Layer 8 of a small transformer language model trained on English Wikipedia (12 layers, counted from 0, width 128). Numbers have three digits each and are written without spaces.
A neuron adds its activation times its output weights to the MLP's output. To switch it off is to set its activation to zero at one token and run the rest of the model.

Output weights of the MLP neurons that the questions are about. A number n stands for (n - 500) times 0.0012.
n7: 622795464362555633389408490507781623544463571533454444419416576493232332528565486531602381562324565429497427521418521316553452424634606347443290427548372460497590642637510644567503550378295582507440568455406432299455271558534179670638425487450500452449535606526369417561647674599480380380539556473635382255592331445372382578641469423588303503673319354447523596746396448677697460558663
n20: 371449496403563480614472398532359618389509414405780737688399350500532517457734644504569526416546395438351600341619443507464653596396470485551376569182500299543235479400579194449788485671554398796585517617540508629244321419289515419406461530695559292655438444732367412410282419662461893584451480336626745578439495508541573630532482696545571360298170446495622296343538496702380576399395
n90: 525241310539371271369398339435423414322205623505460537432392415584373508328601504701537438412660572373268359462481535468639369695472585323344483537667462268530347479478425452638613383397512533418320382569542496577628566660675353496478434446726332401538531382508369328612542771602692766504338738255573409378656317576659349406356388266247719540372571354680409559530496550370703580547448
n97: 508437361580585549450688672455594649282472321531450464321558414686511639476518676478529609482368554461474479314637519622279436679514733349456585639500478558464418373424455559652528683657309390439435573594333651417288513625567281684394553489276336298404537510456434537412667281581615263504212561566425605770507561553372470386351555584792367507492565585467280500770599375804395633458531
n106: 435527302533582629440362475608510620638364506413570409616432528596555416445473408481549661442630463507547535437541597482656471649500512466645335549424778807639516560413667577683441473470298512603414605545453734567419401386459521633612459446256643560491654399507525647291521387503604454416647625613549510305321512620441362400536428474329467632677574546306630521450680558520557420461450
n151: 580457582452432530606544546412463550549424477513436582500544585605548520517583634564508461645341568398626423489451459498529571560575528442467482367628513448515451469583504491610540496530429445526496507459541509356433478413543576479441426490467389524472475496362435364471477513544370430455496500356439660613476489506617721506654565476574466492487575557718480479490532561489498462420442
n188: 588455570441566564333554206521512343431588397489506405625521582484625381421574379530651428639573579519512397629611540531500303708405300497459439494500357573409360500493463472544385683489465402583355503561528578546396465457482512536343316585415417467509641480454334467621328540736561611430454629597656478478581546383508393473789507694445307429433427400396494494459566521341488459443691
n199: 343512335286340477442447688293431610489282215754548452335564552628337537490507295610298508441636410333485521473576383407549442489560621574511577485836596574470558356871640540534475507354504602399732646496647448569609852555622526426429562410301433542466517622360474643650714779534456264565439199500522576317442215706422593391570388379410550384379358548427416441297703659678531427637343
n236: 454399408497507586456409570688579388574538323319405503480500538382593790516319285493606515476570516522549595542409460673471404624562245452503655473359471719662333519209646470389487657404589460738394430676487658693540679432468531515608538553640552557609581473561774469490360432549510598623450581284480570631365384426714489563439548681388254587511379342410446514649272183526318448440679
n256: 389574500274576733430585510410413459348586503713487468294389558580214489440535479493391507443695470676588263510658480537558523487750643603380634545600644497338477589409703371721371311516458475381619459409717452537439473720454490396591478428410562587520467541496595434461602446513461643409333495493612614128437651421515631618542684558463575384500529348479516519523595557466657595628325
n315: 449644343668432500701365487695376500557566497379484503388620335500748395577487598574454515513468478546453554364568500407419582469709462661646257660687596276391603610500295257477408641608393481594595535417456557586503516336435329500457426737433440456863463494603543507641235687514474573475609567534343571341526547506310555389422438577399532378507573676461555585457465403630336471580349
n354: 571390555329547603416597525320532410441408593530597536435469527569506497412464675688497575530596500716509427478541580601532519437503612698365402503465557512583567602349515583549439458367569413721308415414529353697465406553409451490491541788680491532509578553758358372444417526622570565387476267451343398713398496527626532540432418239433491303384405461830359397608437654529548483479324
n386: 504576593288500555497464415547573529582670412410573507561320329605562155552442797504320165338523376717415653410489328466520685493443715584500576559514591462619438300414382621366513729450681617595601604587589709376496459595572434396525617459642578381600612598543422441468445409636364334184503370492638639487699345445483547379492504382787551309473275478431651427493452606541449580510371
n480: 575356615397421667542659469354392458359497534628412509378355558576388429346515324610491483488454566579590553333362603521561583487541618528555644464374548466291535628446497523395564546589659410558591539542567454443307606530670540534444538441556497560387483423612556319839497519491576471503631101283694427372458704644447647350406379607465399443573645539556521390404695609611742470467477
n481: 623716304513358569541468444471511654383485567619534565718615490761486580529713493496469573435433571341342493564479278302546633396367520424636441445578428535604511449520604436493612631483601028398503544489438708356449451611511500535689461487745521346557467510631489461468347706504324203425513746302644504439555500470682511482463383621485537348624448419340612614339453431330489485258222
n502: 653473511508453474545439591674506503561638333347658495371454389392593497563532382414465566468538482512486510637387480524597472575570490616549398551428607608511503412468550506443342521497485662395527543458326497596511394621728433569593500437372661402439398594386503696585427511572611397633408647621503389593545549614611460599478409392329537365632380387529353573437500429535444226600615

Each question names a token from some text and the token that comes next. It shows the activations a of the neurons there, in the order above. A number n stands for (n - 500) times 0.09.

Then comes g, the gradient of the next token's log-probability with respect to the MLP's output, scaled to length 1. A neuron's effect is roughly proportional to its activation times (output weights . g). A number n stands for (n - 500) times 0.00081.

"s", then "z"
a: 490387502504507359505494496499503504501500496379
g: 480578381502520628420631465523683416406668549574552481433458489540549608551508524865611281436622521620620752528465682448539393486384475588491604505481254287469539578530586528690387645452543622483322450515658492383468613436606460480398322623614407555440221691385543583493346442306420591559639479446624597369384578361312658442479454763462565652402552571463555634538534554559439536618463
Switching off which neuron hurts the next token most? n502

" ", then "4"
a: 495501499503500303503482498500503486498500263499
g: 493459471465408531601295630493444451402481399413534232484564598386509460397434559493422668527797487573628606428503471438529550488224659421484458600516543418452492378563359617210500627480413583592677486327584545627466522316631614582424414282406526802355543455656659551537346517447511442487699646594267574572520436425476409584509548396374552480449413475425385523689386763338515513523620
Switching off which neuron hurts the next token most? n481

" Ronald", then " C"
a: 492490503502507254487493498501402500511521505449
g: 765440397513601339504526435465340382348476460485456564632533489375529329625471329449558575350474445632446258634408614509545544594438483398535580201373464781707420406449515471590488419316423520330678553451558606349350523485462564415529626483607503624415559663450593390412404478540602649417520464597739507500374508510338571694599573238400601539587233418458407490586587448650605572532594
Switching off which neuron hurts the next token most? n315

"\n", then " "
a: 469541516525503493500493424494501957602704502498
g: 429421518524455447421293582484347559473553478536545573452477577550386449458760669544512500886439633472563476590566530492504543549391696685450392461422610535500437513769500432713627522379536538513422528390560602636399245734337523342465565435640509496587523673510438399606403382565535648558363327530437214723463859529473512498543347483445590448494571422586444455559466527402426431495341
Switching off which neuron hurts the next token most? n354

" D", then "."
a: 498500502506506348504498500614499519500537497485
g: 552305394431508340403611739384674612552497522596634673462464653508398578405727480686544444492678518718539496464634412366702618490609467531511629391601527569436355329735512417525774401544559556480520497425456339523440680456424564499589338649568446481429473464474361498580808399573547469468589443517673410392574220473532540587682470410307663524474570464549500437416497441409442584672347
Which neuron, switched off, raises the next token's probability most? n151

" ", then " |"
a: 494510568504501371482489500503497511502513480492
g: 471501378480625774377652524569616661419583505661388573366325387377729484641332471460467391265555594475652418364495480589489539485491437587515522469422488500460513481463425380546692602537588420503552502555330458402538363428337523644537386512453656569512475452583323491561382433474556322416605479636543414229621372493410597396641497538501547528839477484804596488450529651529563339408183
Which neuron, switched off, raises the next token's probability most? n90

".", then "C"
a: 500505505499500420482499510500258508498527501498
g: 709318395334291509421658446381441452522517376590451415516551522496584352650341478526645538404582441467400470516225329433636612509460570285471525444272479596591562494520603610594424405476491650433491542634450498417470665299468435511439391445340445504412524389330555541350440588434370387482505525587734765362514181505411569662630578574480396539444364480558372588396580494650421533390782
Switching off which neuron hurts the next token most? n315

" and", then " writer"
a: 503501500497502372484497501502495497509571489500
g: 476600478585376410385493694524344368421669441514470630562435554519609536614439191412521671409446467522404567652418441541551643589475464648498337525450658453363387451577517524475517714619658563548695437503474515544179479553568337458651532495452344438496713648440450673696470519531596526660622427403587470546594401675346628573193487681784518546680545552508398529535524645618435490521512
Switching off which neuron hurts the next token most? n480

" E", then "sk"
a: 494502501508505314517501500518499510504501480507
g: 426347420617581548583548592496361427542596263457414354514506417675368508335541594405592496457601538612379580390590576521296379474446320427576568618585491468510330684593343482518476532704633366629289535657391720479510345514590389487461575636522496611594513645727508378519479547489455406579524615435721423622375584739552478438551604542409532616679521427495545468372661148441308666498537
Switching off which neuron hurts the next token most? n151

".", then " T"
a: 496502525524503510504497420508442813667643501500
g: 577468447499636429465384575502567489475489473477484646581516419530665595394699616573359461626492577498471411741863798406579409380614425467457450439448429467456555509607443474415630482244508289421412473525645542465541437612437551424610588412704441383559579585651545435479571333604393589340275505475703411657392708481517512581460522286614441323588603401365463519701412521377736609601499
Switching off which neuron hurts the next token most? n354

" ", then "al"
a: 449496502496500471499499416501497550493505480500
g: 444520522409626414621475367462365576261438559490504603377654590535505519708693481414355433435320630340425594407400492545368385518583432521477612560690575587550456296503578516425617350529490260637302558452485482457517729452307540403372564619523341352531568516314666427523481480545444437324576465375497636583473394486428765496466471372682526718553275469623520461436585384615486234451323
Switching off which neuron hurts the next token most? n7

",", then " “"
a: 479506496501504432406500455502473526493568497496
g: 500527342483423573526346496425466548387575510365522379293473494432570775539418400445567401379767455422565453525338569637420543345489473578609551443504809453292515326526344347602630479580655291525683345565446591571576443535629604682616504682548682399488430534447490618666419459363613598678544423565511573494679373653604634492284406511576405345595550525544561644649538408346462471504659
Switching off which neuron hurts the next token most? n188

"1", then "'"
a: 547500498504499423470606503499492502507500469501
g: 288565531472427411496287603364337351371373567195550418542540319423453570466241515349443594646461573596408605291611425553510429543577489473529438368591587647624788600594395186573544500555442473468317487631361566598626468549551594322508514364619541283446498635343612787375397497548463563634428562464548409594524446558494574426538513650491479653365688418539460498518603486452480446509389
Which neuron, switched off, raises the next token's probability most? n7

" of", then " art"
a: 498498503510508420501494495500500549497503501498
g: 386529484628400327358437567588397520502645353517499545493284528327505614708427392345248505233642445443287734524507490477362492510550463590642504450437792577402532469591585475403539555569615405448519586381486586539399398579748536846593586496580530582664558481441526632594543465559536587608364474557523392394705600546372614459409384598467398511535398526484460608458718368608313506538670
Which neuron, switched off, raises the next token's probability most? n354

"p", then "ré"
a: 499500494493505360507520505498502502470495496537
g: 512480224211477628374560523542529446463363602525673451585587587528560603520585784595549569352585366708400555337503373542632608491595524414439392629523476728514592588352543507509530520535340434654532623347452536489380669430491346437560498371500534474469458291479714605316361463717545621316520725327327689590653419522552435578397510519619327451552417344575424429488374513632452520494545
Which neuron, switched off, raises the next token's probability most? n386

"o", then "ich"
a: 496500504500498473492330500497500505503499510542
g: 477559669577657482472549539474456622737194828477509517494490610591409579393432445478435474514541431325628556536300596454535409461294518699598465453602460581414388480580454514474309550566554458497439348596458519415564587562487622526234220604621549280557454539489587472645462415532486452507337522545422412638720547188637407371382527242570672437452454621542532400599393487389520527466379
Switching off which neuron hurts the next token most? n199

" ", then "2"
a: 510774504504500590513500481501496489523519426522
g: 499570271530363487370454362571544432457521374538464509657589539548420621370578581476515421435439538342296567339493432555331586520634383498480509338226339480484466394420487223627627392515448615649775434431465433466461479506554467406468367702573638568698407488370360533393457434609519237544369555427576523511274452688424429485587392853449475412384260476415438397566607401533430514499532
Switching off which neuron hurts the next token most? n20

"z", then "or"
a: 493502499502498278501499499499500449499501501438
g: 260569490484544510411492580343598488593262405361550481609458421492595429471467570336478449361517337374554591430264144383359430581646580297482479508383554685607290468439433444492536623453518564419517588360393473671424685407524441378422330322455521330505651504339636583438276576364425398334619482635568428528475461548466492482610414474358411481331439415562570477502468503481319376363774
Which neuron, switched off, raises the next token's probability most? n502

"ill", then "us"
a: 521501508535285403504498502503495498508471496493
g: 404521676642477360611699478652404615423312465378472528435453558693648412364387603406472441638343586349563444664288509458333493529679468464444528474630598624429296697418461481357513477581498448502446459551723405488632548478382316373444460513580505437471360487436439274619467715576353444545715543524494487725554320322298448410452599571458478423717563315497515335502462455545274531447608
Switching off which neuron hurts the next token most? n106

" |", then "\n"
a: 542504500497502362455500505508489504505475500492
g: 543478356417500593595720447501634683501403376556411421543587476585640521443290494476621421148614537446496560381276604495582493430412271384481597415668471500360479438602459484391476576468504677478583555556494456463426481452614498661432398380440566470466440295395234491460436601523375244457653453482507674149494298579547450466596674483547443571462501420472466601384521393803370429401429
Switching off which neuron hurts the next token most? n7

"0", then "–"
a: 498498597459504486481496465503497573610499506511
g: 544493553464451517535330549453409225811423512411448598523567338676547420328446696526508527534581392724417649601610385527599700670364567504521608623471518524562461420390435483272432290508654470479409717652551453461632618485605544479446459465590270325512716432685607337497344650590430700393461685557390388542549377523457507569479664433605479536632480545466366474453435349585633632453473
Switching off which neuron hurts the next token most? n386

"and", then "arian"
a: 497503501508468346507495500500503464507501500496
g: 562656591663553419575444549321422508372478532455515509459381608515361555582545404369555598350404487258608379436334357379414790629590469507615572304744580561610469450437481233376671367436483581434374812618533549515553600518342493479537703613322409387610566602410498563410422587520574497502458575427381464468306564501309607624470530395559478472420295388518465405569600396570441786528453
Switching off which neuron hurts the next token most? n354

" |", then " Li"
a: 642507505505507379504493501511493505500501499507
g: 520536514463665658572221481556488457620483568558456487489535581402476574649452597380538578460400609291462460497635494606373319480591507532570392502569537423711638476474399472553543378597502388351302495523582250414636426473733287358512622604587424512491437419623548414353585600425362311366493495462397597770701532490268413526369574586745342413560570528594368548680801518488579499555431
Switching off which neuron hurts the next token most? n7

"s", then "es"
a: 509497503551500351490497477510500498500479500496
g: 637419634447423551438646556547543437629443446345412593581605513532484589415292600283621523510496578558658574521570502576521731518642363516373630502424584604795392404205457414423689532747397559373471569390625479368501565384327537402397603504389257462439512346488374389457442512629456524555448580487486576687445559577641420390498613501512582580712491450450559421647581264643285339387633
Switching off which neuron hurts the next token most? n97